Layer 4 of a small transformer language model trained on English Wikipedia (11 layers, counted from 0, width 96).
Take only the direct path to the model's output, skipping the later layers: a vector added to the residual stream pushes a token's score in proportion to its dot product with that token's output vector.

Output vectors of the tokens that the questions are about. A number n stands for n times 0.019.
"ness": -14 38 -5 17 33 54 -61 -21 6 33 -24 7 -3 -54 -51 6 -18 -26 -9 -7 11 -14 -9 53 -20 17 -34 16 -30 -40 7 -9 -14 -4 -4 -33 -4 -57 16 -17 -1 -5 18 -7 53 -8 -22 35 8 15 25 16 7 34 -32 -19 -6 8 -7 -10 21 -50 -22 25 -21 -27 -14 17 -5 -6 -18 3 -76 49 -21 47 7 -64 47 -31 5 19 8 -9 -1 2 6 -10 -63 25 23 -11 34 12 -3 12
"ement": 35 25 -44 2 -74 58 -11 -6 -28 28 -23 -34 -2 -29 -36 31 -9 20 -42 -14 20 -1 -12 38 -20 -19 -35 -14 0 34 -18 -39 -13 20 17 -25 -14 -53 37 -32 -9 -42 10 32 18 29 -33 48 -18 23 -5 34 -54 -43 -31 -5 -50 -3 -8 -49 -11 52 -3 0 -53 11 27 2 -18 5 26 9 19 13 -10 11 -3 22 67 3 59 7 7 2 -5 -21 54 40 6 22 9 39 -11 -2 -19 20
"ural ": -18 40 6 9 -6 92 -16 16 -17 -3 -11 4 52 17 -4 0 -35 -7 1 13 -57 -50 32 -11 -18 7 -18 -12 -24 -39 -17 -74 -8 35 19 17 64 -45 -11 9 10 -45 -36 39 37 -28 -28 11 -27 18 -29 -54 13 20 -5 -16 -32 -54 -43 -23 31 66 -27 3 2 11 44 17 -42 44 14 -11 28 42 -28 12 -6 35 9 -1 50 -2 13 19 -9 -20 21 19 -60 18 66 -24 -20 7 15 4
"Church ": 7 42 43 14 -29 13 -2 18 3 13 15 -18 7 -4 -9 29 11 3 -13 -13 -3 -27 4 -31 -59 -33 -12 6 -74 10 -17 -24 37 -9 12 -52 29 -27 29 35 -21 9 30 6 41 -21 -37 22 -8 26 10 38 0 -25 -22 -65 2 -16 -5 -13 29 0 6 34 -3 -20 -20 11 16 17 -10 -25 -14 2 -16 11 -19 20 44 -7 27 -13 -25 20 -3 33 1 21 -55 21 4 2 -12 -2 3 39
"= ": -72 -1 -12 -7 1 18 21 24 38 -19 -1 30 77 2 -67 8 -55 5 68 21 -18 -53 12 20 -36 -55 35 18 -2 43 -35 -34 -37 -46 24 -7 38 -27 0 -34 -34 -15 70 -66 50 12 8 37 1 78 21 -10 -3 29 2 -21 10 2 10 47 39 -13 -71 21 18 -6 5 30 11 15 -14 -9 -33 -34 -31 55 -2 -5 32 -3 28 29 -35 31 -1 16 64 -23 -27 -31 31 10 -41 -55 -38 -33
"century": -34 47 12 -5 -63 30 1 27 -8 -4 -9 -41 -7 3 -42 4 -19 38 32 -27 12 -20 -59 35 -63 20 -23 -40 -11 37 -21 -64 -4 -31 20 -9 47 -31 3 22 -25 4 41 54 48 -14 -29 42 -48 -13 -17 30 -15 -54 -53 -73 16 -35 -14 43 -46 8 39 11 56 -54 -24 -9 21 8 4 20 -50 10 -70 56 -17 -28 18 -64 -13 -31 -18 -1 28 -30 13 36 -8 42 43 67 -36 36 -23 -4
"name": 6 15 6 -45 -37 17 3 18 -15 20 -55 -29 9 -9 -29 -22 31 4 42 -24 -23 13 -4 -26 -40 -23 -76 -4 -24 -17 -39 -55 0 -16 39 -48 -39 -13 -28 58 -21 -10 17 28 19 -13 -9 5 -8 23 9 -11 -12 -10 -65 14 -60 22 6 14 15 50 -75 -33 -14 -20 -40 52 8 28 -13 -3 -44 -74 -21 77 -21 52 -27 -38 10 8 -32 -63 -29 -48 23 8 -42 -21 0 33 15 -33 -13 43
"do ": 7 5 -33 13 -14 14 -15 -15 -21 -1 -13 -30 59 -16 -35 12 -5 55 40 43 14 22 -26 -12 -17 24 16 0 -49 24 4 -12 3 9 21 -21 33 -10 31 -11 -9 -34 -19 -19 19 -32 -22 -15 -46 13 48 -31 -36 -13 -21 11 -46 26 1 -15 -1 -25 9 -7 33 25 14 -18 41 7 -19 -21 -35 14 -26 28 0 -13 16 -15 -44 32 25 -31 24 -14 13 59 -21 -30 46 -45 -45 -18 -24 38
"can ": -11 7 4 -22 15 13 -14 -3 17 0 18 16 27 10 -89 -11 -13 40 42 53 23 -15 -30 33 -20 -4 56 18 -29 50 -30 -35 -23 3 -26 -44 22 -14 21 -38 -18 -33 14 18 43 -25 -33 7 -56 29 -5 -9 -26 8 -38 14 23 39 -17 2 5 -10 -58 -38 26 -7 47 23 48 -1 -24 -44 -28 18 26 39 -16 -30 49 -30 -23 3 22 4 -13 8 39 12 -32 -10 37 -29 -37 -13 6 15
"ty ": 28 21 26 -9 3 44 21 -25 -50 -19 6 4 14 -26 -16 66 -5 8 -3 10 -12 -6 -22 -15 -9 -31 -35 38 -11 -15 42 -33 -34 -12 7 -34 -39 -1 2 16 -15 -19 -16 -4 33 -66 19 19 37 9 14 -40 8 -25 6 -70 2 43 -16 -2 31 -28 22 -8 29 5 -31 9 44 -15 10 14 -43 5 -1 45 -9 -8 -19 -53 -3 8 19 -17 61 -15 44 13 -57 -21 3 -25 30 -14 17 41
"ence ": -39 5 19 20 -19 44 -34 36 -2 -15 -30 -9 59 -6 -59 13 -24 5 38 41 -12 10 26 11 -10 -19 -5 -3 13 10 20 -32 14 15 -2 -19 -14 11 3 2 19 -2 26 -9 12 -41 -39 41 -25 43 -9 -16 -42 -22 26 -21 -16 4 35 48 -17 -24 4 -9 8 33 28 7 50 -34 14 -23 -10 16 0 48 17 18 -27 -59 58 23 -41 21 27 -51 -9 -10 -55 -10 -53 -42 19 -49 -29 38

Output weights of attention head 0. The head adds the sum of these rows, row i times number i of z. A number n stands for n times 0.034.
o0: -7 40 -21 5 2 2 -25 5 -26 -33 -34 -40 13 4 -5 -25 -17 31 2 83 2 31 24 35 -22 7 29 -28 25 7 -24 -28 8 14 2 -23 15 -21 34 -29 26 5 -1 -20 -10 -79 -34 -7 36 -1 25 -2 -1 -15 -16 -7 19 7 13 4 -22 -12 5 -59 -4 20 38 14 14 -10 21 -5 5 -21 -3 64 -40 -31 -13 4 18 -3 -49 20 7 -29 12 26 13 -39 12 30 -26 18 -18 4
o1: 10 -31 13 2 -13 3 -10 8 2 22 9 1 -16 -2 28 12 -19 27 -20 13 3 -12 50 20 7 32 -4 4 -9 -10 -43 -1 27 -34 -5 12 64 -8 -31 5 -39 -80 -61 4 -22 -38 2 13 -32 20 -11 15 4 6 -6 -31 17 -10 -3 -21 -2 12 44 -15 -4 53 5 54 -22 -35 -45 -4 -29 -17 -41 -17 6 -26 52 33 33 14 37 -9 13 31 10 0 -30 -40 -32 8 -48 18 -29 47
o2: 4 42 2 49 -9 -4 10 9 -49 23 -2 -22 -9 -28 14 1 16 -16 -18 4 12 -11 -56 11 -36 13 35 -11 15 39 28 4 9 10 1 52 -7 -38 -20 23 -27 -11 22 0 -15 27 -7 4 -3 27 -7 -10 -24 -22 12 -17 -9 -9 -2 26 -67 -16 -9 13 -3 8 14 18 14 62 53 -6 32 -11 21 -4 -7 13 47 -21 60 6 -76 -19 -29 5 -10 -6 -40 -25 27 19 1 -21 -4 26
o3: 10 -16 -43 -14 32 -4 -6 -22 25 -4 -4 -42 -40 -33 38 1 -59 15 30 7 35 15 -10 -11 12 -16 24 41 -15 1 43 53 -11 -27 21 46 -4 6 18 1 -26 -14 7 -41 4 -32 -2 -2 6 29 -4 -1 8 -25 35 -35 0 -21 -4 38 -39 19 6 23 21 24 27 -30 -27 23 -16 -28 -15 44 39 -25 11 -5 21 8 -29 28 -1 -13 -36 24 30 -7 18 6 -41 -31 5 -20 3 7
o4: 31 -42 -15 -11 33 5 -5 -14 -9 29 13 -19 -8 -19 1 15 40 49 10 -24 -24 -9 17 -2 -27 12 -4 -14 22 -5 -7 25 35 -35 -55 15 1 28 30 -5 11 3 -9 23 25 -12 -35 20 -12 -9 -10 -48 -29 -43 38 28 -2 -14 -75 -64 -23 2 -11 70 31 40 -15 -29 10 32 32 -15 28 -1 5 30 7 5 3 7 25 -25 15 -25 45 -31 21 -11 -16 3 -36 -8 3 -28 -1 7
o5: 3 -12 -2 -13 49 2 29 -61 -18 -37 -25 -31 48 -23 -16 5 45 2 -32 -42 -21 -13 20 -7 -37 -12 -15 -4 23 18 29 -15 21 2 -11 -22 30 -77 11 -34 49 9 -27 17 -24 -31 -37 3 -3 9 21 1 32 34 5 2 23 -15 -12 28 54 25 3 47 28 -10 -6 -45 -18 21 18 -33 -12 -33 29 35 14 -13 37 -10 7 -12 -11 -22 -8 -10 2 10 7 -11 0 35 13 -14 1 -14
o6: 6 -11 17 7 -23 31 21 -47 -2 -23 15 -18 10 -5 26 10 -30 -59 -3 0 53 35 23 -32 74 -8 -1 4 -30 -7 32 -12 15 -2 -9 -23 -18 2 54 -12 -47 13 9 -4 -58 13 -5 24 -21 -46 21 4 -24 5 -18 7 19 -45 30 40 16 -10 -27 18 -27 -17 -14 -8 24 18 25 -11 -83 10 4 -6 -9 -12 -49 -14 -50 -29 27 -23 38 0 5 -9 -24 -12 -36 -31 -28 -33 -20 32
o7: -4 21 36 56 -26 35 4 38 -17 11 28 33 -8 -15 -19 46 34 -1 -4 -11 -45 8 -34 58 -23 25 -39 -1 18 65 4 24 -16 18 -26 26 -33 -8 -31 -26 6 -28 0 -15 23 55 -27 -7 15 -9 -15 34 45 -15 -10 -5 8 -41 -18 -25 14 30 47 11 14 13 33 -19 8 -59 42 -7 3 20 -21 26 17 -36 23 -48 -15 24 -45 -2 17 -44 43 11 -32 5 16 -20 25 16 -23 -21
o8: -11 -4 -7 -10 3 -37 -38 10 -35 -7 -27 -31 -11 -13 23 -8 -21 21 -31 -52 31 -14 -60 -27 4 -4 30 -25 3 0 -16 -14 -15 -2 15 -38 16 14 -23 37 37 55 43 -11 27 24 17 -36 -27 5 -11 -32 -24 17 -14 34 42 -30 -7 3 -23 -23 3 -32 24 3 33 -19 -28 20 13 -20 15 51 13 -47 48 21 33 21 43 -29 -32 -22 2 36 37 -29 15 61 -18 31 -27 23 -12 26
o9: -5 -67 -5 -35 -18 0 -7 13 7 52 7 -33 19 -23 -2 -16 13 0 22 -10 -20 -20 2 20 29 -17 8 8 15 -1 20 -37 4 28 -29 -17 8 -10 1 0 6 -22 11 1 85 36 -20 23 -7 -30 -8 -16 -40 -51 22 24 -18 -15 2 -11 4 -49 -17 13 -12 16 32 27 5 -8 -27 -34 -24 20 45 5 -17 -30 -36 -13 -10 -41 -30 -22 -18 -64 29 50 -39 -52 24 -3 -2 8 27 -3
o10: 12 -16 4 -5 4 -37 8 21 34 3 -5 13 6 -5 -7 -2 -20 -35 -24 45 -36 95 -12 5 33 -15 36 -7 -21 -41 31 22 7 -34 -25 -9 -20 -10 17 -11 -42 14 36 20 42 38 -20 -9 -41 41 33 22 -24 30 -21 -38 -33 13 21 22 14 3 12 10 -1 -16 23 -23 -29 -15 -11 83 3 27 60 -19 -16 33 7 24 6 2 -8 -20 22 -33 7 51 -20 8 38 6 1 -43 -22 -24
o11: 12 -13 -40 -9 5 30 -17 -26 -8 -34 -42 33 7 -68 28 -43 -11 76 31 0 8 5 4 -17 34 17 12 12 15 17 19 14 -25 -12 -4 -9 -6 1 22 3 21 -15 -27 -19 76 2 -24 -9 12 -49 32 6 -31 -20 15 33 -38 64 23 -20 -11 1 37 18 17 -11 -61 30 28 -6 -17 -1 -52 40 -42 8 -10 36 -36 18 0 -21 44 -29 14 -13 31 -37 51 -1 7 4 -5 -2 20 -7
o12: -60 -39 -31 45 32 3 0 53 -20 23 -27 7 -7 -19 13 -9 -20 29 -9 -9 -33 58 57 3 25 -9 -11 21 -8 26 -56 4 -33 -13 -2 24 -9 -3 -38 8 -13 -5 -18 4 27 25 22 20 -2 39 18 -36 27 -21 -16 -17 -50 -20 -45 19 -36 55 6 41 -3 -17 -19 31 0 -27 2 63 1 5 23 4 -6 29 -15 8 -56 8 -20 -2 -2 -6 -12 4 -16 -53 45 56 20 -44 -37 -6
o13: 5 27 -18 -16 -12 47 20 -37 14 -13 -17 19 -6 37 13 18 -10 38 19 -5 46 19 -39 -22 36 -14 37 19 -10 -5 17 48 -26 15 11 -5 -22 -26 29 -20 -28 64 -18 -20 0 -24 -71 32 -6 -25 49 -3 8 22 6 8 23 32 -12 16 -20 -28 -10 -38 5 11 -21 1 66 -20 1 46 -51 -10 10 -1 -14 13 32 48 9 20 -44 1 -13 -5 28 -21 37 9 -28 30 -2 -9 7 -37
o14: 6 -30 -28 -5 3 37 48 -18 -27 -20 -59 -36 26 -22 10 -62 4 15 -38 38 -9 -24 8 11 -91 -23 9 -4 -15 33 -10 23 -15 3 5 0 5 44 8 -11 4 -50 -5 5 8 -35 5 -18 29 41 -37 2 15 1 -34 -6 7 -7 15 18 -2 -1 -18 32 -55 34 -19 -25 5 2 -7 35 -13 -8 -19 -4 -8 -22 -28 -5 -18 19 -1 -11 17 29 13 21 -4 -58 0 15 -1 20 -44 23
o15: -25 45 11 9 29 51 -45 13 11 33 -7 9 -28 12 7 15 43 -20 23 22 -24 67 2 14 -10 -15 17 -15 12 7 -60 14 -51 -60 25 3 0 27 6 -56 14 10 -10 2 -34 -3 35 -16 18 -12 13 4 18 -16 47 -33 -5 14 -25 -26 -13 12 31 12 7 19 -7 -4 -23 -73 -12 3 14 -36 24 -3 21 -18 -22 -9 -47 14 23 -57 -11 5 14 57 -65 -62 -14 53 -36 5 -21 -39
o16: 22 -37 -3 50 21 22 -19 -26 17 -27 1 -26 -22 -23 -29 -41 -15 -41 4 -17 -9 31 24 -69 29 -2 17 0 7 -19 -18 -23 3 -16 20 -29 -4 9 16 -45 11 -4 -19 -28 -44 -20 1 29 -17 -27 15 -18 -1 38 -5 45 10 -8 -1 35 24 -18 -13 -11 14 -5 1 -17 -13 -12 40 -24 24 -8 41 -13 -6 -9 19 8 -2 20 7 15 60 -9 -20 -9 -4 -26 -14 -15 0 -45 -4 -5
o17: -31 26 -15 -5 8 7 1 8 -42 -37 -15 -24 -25 17 26 -25 -27 -6 31 -27 -19 8 -17 -3 -26 -29 5 -20 4 14 -26 32 1 24 34 4 -1 5 -16 37 12 17 32 41 9 -14 20 -28 -5 -11 -22 5 0 -16 -28 -10 -33 -17 25 5 -24 12 -29 6 -14 -17 -50 5 -2 11 44 19 10 5 4 4 8 -30 14 -19 21 32 20 -4 -33 17 7 -28 -31 -24 -2 -2 -19 30 -56 50
o18: 45 -33 -5 -9 -27 -24 8 -11 -37 -4 8 -34 29 -46 -4 -53 16 49 18 -7 -8 -20 33 -46 21 -20 2 -3 53 -4 -9 34 -17 -27 2 -14 22 -14 -27 -20 -2 -9 -46 4 -22 49 46 -2 -17 -44 26 -32 -17 12 -24 21 15 7 1 6 -26 25 -9 16 -19 -3 -39 -55 -59 -4 -24 0 -2 7 21 -7 -1 32 0 -1 29 -46 -26 -5 -22 4 -19 -23 -18 -39 -20 26 7 -31 -17 30
o19: -26 44 37 28 14 -12 36 40 16 58 -40 8 10 -12 -39 -33 5 -17 -4 -27 -40 4 -3 -25 -90 -28 -66 -46 22 -18 43 -36 52 -32 -49 -8 -32 39 24 18 25 6 -21 12 -23 33 10 -9 -10 42 -29 -9 56 -26 -24 -31 -10 -4 -43 -3 -27 6 2 -24 -14 21 -29 4 -5 45 -24 7 49 -29 -26 41 12 12 -43 5 -36 -52 16 -66 -7 -8 4 19 -30 -9 -19 28 91 -26 6 9
o20: 2 -32 -24 45 18 -31 6 38 -20 -34 6 -38 15 -43 -3 0 8 -45 18 -29 -3 -1 -3 -19 22 -25 6 28 8 32 -13 10 -22 23 -14 -14 23 -38 -30 22 -25 -16 11 35 40 16 -9 2 64 18 -34 36 -20 11 -5 6 -3 -16 17 47 -14 14 22 -4 -37 -49 -38 11 -49 0 44 31 -6 14 -4 3 18 -27 73 -13 -26 4 -4 40 16 -31 -3 -3 25 24 10 -16 35 -11 2 10
o21: -18 -6 9 39 -14 11 -8 15 -2 40 15 -25 22 -8 23 -39 1 -4 -3 37 7 -16 11 0 1 26 10 18 -18 15 3 33 7 -31 3 -15 -55 -1 0 -17 40 4 5 33 -85 -3 -12 -13 18 -13 -48 -29 53 -11 -6 -17 -28 -30 9 -7 -2 -13 28 0 -2 2 31 2 -31 -21 34 14 -5 -14 32 -50 5 27 20 -68 -4 -14 -42 -35 -34 33 10 3 8 19 19 7 44 -2 -6 -9
o22: -7 -8 -8 26 -5 29 -19 30 46 -28 -23 -2 -29 11 13 3 -1 -47 -5 2 -25 6 2 5 17 18 -31 -8 22 -8 -20 3 -56 -27 10 28 -14 7 26 -16 -37 14 49 3 -33 25 46 -7 -18 44 -11 -1 7 -16 43 81 -23 11 36 -7 17 -6 -29 19 21 13 17 -10 20 23 -28 -10 -14 7 16 46 -11 -2 -21 40 -19 -2 46 -30 -52 19 -5 31 29 10 32 18 -46 -8 -15 37
o23: 40 13 0 -57 0 12 1 7 -6 39 22 7 -66 13 44 -4 -7 20 30 -5 -7 19 -2 35 -2 18 25 0 25 23 -79 28 -14 4 46 12 -12 38 14 54 6 -48 0 33 -1 -25 -15 -6 17 -24 19 3 9 -11 29 14 -47 17 18 14 -4 -10 -30 2 23 26 6 -12 -2 32 30 -2 25 4 8 -25 -37 -23 -16 1 9 -7 -18 -17 -13 12 5 1 16 -39 1 -8 5 2 -14 8
o24: -25 -22 7 16 18 -31 30 2 -6 -2 20 -56 -33 11 -12 5 -31 -20 -29 -25 -27 12 -13 27 -47 -38 -34 -15 -34 -31 -28 -12 35 -45 49 -8 8 38 -37 -16 46 24 38 12 -15 -50 -4 -8 25 -14 -4 20 7 -27 -14 -10 -4 -1 0 -10 -59 2 -27 -44 -22 -8 -69 10 -1 -10 11 25 -6 -4 21 15 6 -10 3 -4 -27 -20 12 0 32 1 0 48 35 16 4 58 48 16 -11 -19
o25: -31 14 1 -10 13 16 -4 47 6 -14 -6 35 24 12 7 5 24 3 -6 -2 23 0 -11 23 12 -25 -14 3 30 13 13 -16 1 39 27 -7 -7 -1 -1 20 -19 -8 -30 -8 29 21 -36 13 -32 -1 74 -9 -37 41 -10 14 28 -17 -41 0 -20 1 31 -30 -22 46 0 6 -39 11 -17 55 -6 19 -13 -3 11 29 -18 13 -15 12 -18 -4 14 -8 0 -45 34 -12 -6 -24 -16 -4 6 9
o26: 34 63 48 7 7 10 -13 33 14 21 -36 -2 -7 18 7 19 -14 5 -19 31 -12 -12 -2 21 27 -7 -9 -5 9 62 -50 -23 9 32 20 20 -6 -13 16 10 -33 -39 -23 30 -66 -15 -5 -22 55 -5 6 24 -6 25 -38 -10 31 30 30 -8 -9 29 9 -34 -36 47 9 8 2 33 -12 -18 14 -22 -8 4 -45 -18 4 3 48 -13 -21 -16 -43 -3 1 6 24 -9 -16 42 21 8 -25 36
o27: -33 -26 1 -18 -5 -18 23 -31 -4 40 -78 -43 6 6 34 -30 -22 -1 -3 -27 19 2 13 -18 0 22 13 14 25 -40 -37 -14 28 -40 -49 -48 -2 15 23 44 -1 24 -2 -11 18 -40 39 10 22 15 13 -5 -32 -16 -11 -5 4 31 49 -15 18 -6 27 18 -36 -20 10 48 -42 -14 24 35 -5 -4 15 -5 16 28 -10 15 -2 -4 -13 17 15 -18 10 62 -11 -2 -19 20 6 -21 22 41
o28: -4 -24 16 -2 0 38 26 14 -6 -5 18 34 -8 -21 -14 -45 26 -53 51 25 3 -36 2 28 7 30 5 -2 2 -22 -26 -16 24 33 33 8 0 24 -41 0 -15 -27 32 -27 1 -3 -15 -3 3 11 38 -26 -29 42 12 -1 7 -22 -22 -15 -21 -7 -8 -8 -38 -10 -39 0 -27 -33 38 39 15 -46 24 1 8 -10 -7 6 -13 31 2 10 2 43 -8 5 -8 -36 28 -12 -41 -14 23 -9
o29: 10 32 -21 0 15 22 9 -17 58 42 0 -44 -1 14 -28 -13 -36 16 -16 -38 -66 -27 16 24 -6 18 32 -2 -15 11 -7 -44 -27 -2 14 16 -1 -50 10 -17 -6 9 5 20 -20 19 -30 3 30 2 38 70 -32 26 7 31 -32 -1 5 28 -14 -25 -15 -50 -13 0 1 27 -14 -22 15 3 27 20 77 -7 33 -35 13 -29 35 1 -2 -4 -47 -40 26 9 -6 -41 27 21 5 0 9 2
o30: 28 20 -10 12 57 47 7 -12 -21 -50 -3 33 -6 -1 -56 -22 -20 16 1 45 -6 2 -10 27 -39 -1 11 -31 -12 5 54 -42 -26 6 13 12 -5 34 -24 18 29 13 57 -22 -30 -37 2 31 57 -58 -7 -34 22 20 -49 17 16 14 -41 -26 -44 23 -18 -5 -6 33 -31 -41 -23 63 2 -35 -59 -30 43 -6 11 -37 -27 16 -36 -28 -16 10 9 2 7 65 6 29 -25 24 -31 -3 -2 -32
o31: 9 60 39 -30 -11 4 0 13 37 0 -4 16 -5 -9 -33 10 -5 13 2 3 -26 -17 28 -8 15 7 28 25 6 4 -1 -2 37 9 29 20 19 28 33 24 -64 -1 -19 -27 21 -1 29 -38 -30 2 20 9 -21 -3 5 0 6 11 6 -16 34 22 16 -19 -24 -16 35 -20 -46 15 8 17 49 7 38 2 -15 34 -4 -29 -35 23 5 19 -37 38 -39 -3 -19 2 -26 -10 -26 25 -4 -11

Each question shows a token from some text and the vector z that the head gathered there. A number n stands for n times 0.051.

"bel": -13 -24 10 -11 7 1 -11 39 -12 6 18 -20 8 -40 26 23 -21 -5 -24 24 -2 38 -14 7 -21 -7 -15 -14 -4 11 -29 6
Pushed up most: "ural "

"$": 14 -28 -25 -15 -10 29 5 9 -4 40 9 27 8 41 -28 8 -10 -31 -2 7 -14 13 47 -26 -19 -27 -26 11 -33 30 26 -56
Pushed up most: "ness"

"Sy": 46 -5 8 -29 17 12 9 22 -6 26 20 -9 0 -14 -5 26 -13 -29 -25 9 -24 10 1 3 -1 6 8 37 -6 2 24 -24
Pushed up most: "ence "

"has ": 25 35 -6 34 -30 -1 31 -4 -1 -12 23 20 28 13 24 -18 39 3 -26 -8 25 -9 -15 -2 32 24 21 27 -12 19 0 2
Pushed down most: "ural "

"and ": 7 11 -23 19 1 6 4 -4 7 -1 18 12 -1 15 39 -6 11 -22 -9 -6 -25 -15 6 -15 -2 5 -8 16 12 3 6 19
Pushed up most: "do "

"d": -26 9 -1 -38 -13 9 13 16 13 7 -23 -24 -17 -18 6 16 2 1 -11 -2 -6 -13 26 23 7 1 22 -30 32 -24 16 -8
Pushed down most: "ence "

"with ": 36 -30 -1 -31 -30 1 -5 5 26 28 -23 45 14 47 10 -7 -10 -49 10 -30 -20 -4 22 -20 -43 18 15 29 -12 21 58 -21
Which two tokens does it push up most, strongest first? "can ", "do "

"a ": 29 -2 -11 -22 -10 22 10 -16 2 20 3 22 -14 -3 -24 -4 7 -17 -7 2 -39 -1 28 -10 -41 14 -30 8 3 -10 -21 -21
Pushed down most: "century"

"200": 10 -9 19 4 18 30 4 -2 9 24 -2 6 -22 28 7 5 -7 4 -10 -11 -4 -10 -2 -1 5 8 -10 7 -2 9 14 -8
Pushed up most: "can "

"to ": 12 -32 -35 -8 -13 -8 0 -38 35 56 21 33 22 11 29 -4 12 -3 8 -41 -18 20 13 -11 -11 -28 -20 24 -8 21 16 -26
Which three tokens does it push up most, strongest first? "do ", "can ", "= "

"\n\n": 25 9 32 38 0 11 -28 33 28 26 10 25 34 -13 -41 -33 -31 19 1 4 16 5 2 20 -3 14 -5 12 -9 -14 -7 -3
Which three tokens does it push up most, strongest first? "century", "ement", "ural "

", ": 26 6 -24 9 -19 17 18 -34 -21 -36 13 -12 14 33 -21 28 51 3 -59 -47 17 -37 5 -17 16 14 5 -18 2 20 34 8
Which two tokens does it push up most, strongest first? "= ", "can "

"West": -9 -1 2 -19 16 -36 -34 13 19 -9 -45 19 -11 -14 14 10 -19 -13 14 20 -4 11 21 12 4 35 14 -9 35 -19 23 4
Pushed down most: "ness"

"Med": -23 4 8 -10 -11 -5 -3 25 4 2 6 -7 -6 -2 2 15 -6 -22 -29 6 6 9 3 -8 -1 10 -4 8 6 0 11 -19
Which three tokens does it push up most, strongest first? "ness", "century", "ty "

"L": 11 18 22 -21 -2 -22 3 49 -11 25 -6 0 3 -12 -15 5 -16 -7 -24 -11 32 10 -3 -5 -8 -12 25 27 -3 3 -32 1
Pushed down most: "do "

"but ": -4 35 6 32 0 15 19 5 -18 -35 10 21 -2 29 1 -13 -2 -15 -11 4 14 -12 -8 -14 9 5 -5 33 -12 -6 2 13
Pushed up most: "ty "

"he ": 0 53 -6 -11 -4 7 15 1 -10 -62 17 -29 21 -2 19 9 -1 14 -27 25 -9 4 -3 -6 2 -9 27 1 -2 4 -19 8
Pushed up most: "Church "

"u": 5 14 17 -14 -15 -12 2 7 -2 -7 -35 -2 3 -12 7 21 -3 16 1 -6 2 13 7 11 17 10 23 1 25 -15 -8 9
Pushed up most: "name"

"199": 10 -21 -6 -5 -23 18 -7 -8 11 36 6 -21 -15 15 14 12 5 -18 -37 -10 -20 18 2 -16 -13 18 -7 2 -3 35 17 -26
Pushed up most: "can "

"As ": 44 9 -4 35 -10 -3 19 -15 -32 -14 25 26 14 27 -17 -8 28 -33 4 0 -27 -22 -17 -3 -9 32 25 -5 -9 -1 31 34
Which two tokens does it push up most, strongest first? "do ", "can "

"Gar": 1 12 -34 -31 9 20 28 6 7 -7 -7 3 -17 -10 -1 28 -9 -3 -8 3 -11 -17 5 17 -2 -1 -15 11 -12 -21 10 -11
Pushed up most: "ty "

"rol": -3 13 -8 -9 -12 6 6 -10 -2 13 19 -20 -8 -18 25 3 -5 -12 -30 -3 5 -18 -5 -15 1 -14 -12 17 3 -7 5 -4
Pushed down most: "ement"

"ase": -8 -27 13 5 12 1 -18 18 -33 29 3 0 19 -10 8 23 -35 -5 23 15 -1 10 17 -3 32 -16 -28 -16 30 -33 -9 -23
Which three tokens does it push up most, strongest first? "name", "century", "ty "

". ": 23 1 17 36 -28 -2 13 -3 -4 -11 19 18 1 22 -3 -20 18 -3 -9 -5 25 -5 15 7 23 38 27 19 1 5 9 4
Pushed down most: "ural "

"neg": -21 -7 -7 -7 -23 1 19 23 28 -36 -2 -17 -26 -25 -17 -18 0 18 -14 0 7 14 -15 -13 12 -5 -19 -9 2 -5 0 12
Which three tokens does it push up most, strongest first? "Church ", "century", "ness"

"f": 50 -16 20 -43 -2 25 13 17 18 52 23 -32 -6 -12 -4 4 -19 -19 -30 -11 -14 1 21 -6 11 -7 7 33 -11 10 29 -37
Pushed up most: "century"

"4 ": 17 -37 -54 -20 -7 -3 5 -28 31 73 15 40 31 19 43 12 15 6 14 -40 -12 24 1 -16 13 -26 -36 23 -2 22 45 -50
Pushed up most: "do "

"when ": -14 17 -34 20 -16 -2 24 -3 -26 -20 1 15 8 27 -8 11 35 -10 -7 10 -4 -25 -2 -17 -4 -12 -13 -4 1 -8 -6 7
Pushed up most: "ty "

"ry ": -27 4 8 -8 4 -4 -1 27 10 -6 -15 4 3 -19 -27 -7 -11 1 -11 -8 10 1 -5 10 -21 -6 6 -12 7 8 -2 12
Pushed up most: "ural "

"Sain": 17 14 -13 -22 -6 7 12 -8 0 11 15 -33 -13 -15 41 25 0 6 -14 16 -7 -9 7 -4 -3 7 11 18 24 -9 -17 12
Pushed up most: "name"

"c": -10 0 8 -15 5 -4 -24 37 3 20 2 -12 4 -23 10 12 -20 -4 -16 -8 -8 3 -21 -3 -11 5 -17 -7 1 15 -43 19
Pushed up most: "ural "

"ass": -20 17 6 16 -23 -22 -1 4 29 -12 -5 -24 -12 -26 21 17 -46 26 -2 -6 -15 24 -33 2 -10 -19 -22 1 6 -34 -7 18
Which three tokens does it push up most, strongest first? "Church ", "century", "ural "

"the ": 5 9 0 -5 -1 -29 5 26 -22 15 10 21 30 0 -20 9 28 2 -9 -2 17 12 -24 -24 -34 8 -17 26 -1 9 -14 -5
Which two tokens does it push up most, strongest first? "ence ", "ness"

"sec": -5 -12 1 14 -20 -2 3 0 -7 1 -1 -25 -17 -4 -13 17 1 11 -14 -13 4 -15 16 4 -7 -16 -21 -8 21 1 9 8
Pushed up most: "= "

"Op": 2 22 14 5 -14 -7 33 1 -1 -1 13 3 1 3 -14 1 6 -9 -14 14 23 13 -12 -6 9 -7 0 16 -1 -13 10 -10
Pushed up most: "ty "

"as ": 43 -4 -37 15 -4 10 35 -55 -7 28 22 42 33 29 29 18 11 -5 23 5 1 -15 -4 -28 2 -12 -25 6 -19 -7 9 -1
Pushed up most: "do "

"C": 17 6 11 -24 9 -5 0 35 -13 20 4 -1 11 -15 -28 -2 -3 -14 -10 -8 15 -5 -7 -10 15 -7 10 18 -1 12 -27 7
Which two tokens does it push up most, strongest first? "ement", "century"

"O": -5 -1 13 0 -42 20 -3 17 -5 -23 -30 -8 -5 11 12 13 -5 27 -2 -9 16 3 5 -24 5 16 13 -8 27 11 2 11
Pushed up most: "= "

"rele": 3 -39 10 -12 8 27 1 12 -17 46 32 -12 1 -13 2 31 -11 -37 -13 16 5 12 16 -4 15 -20 -31 17 21 -18 0 -30
Pushed up most: "ty "

"All ": 22 3 -2 -3 1 12 7 8 1 21 21 -22 -18 1 38 -4 -13 -12 -17 4 -7 3 -11 -16 -10 5 -2 24 6 0 -3 -8
Pushed up most: "ence "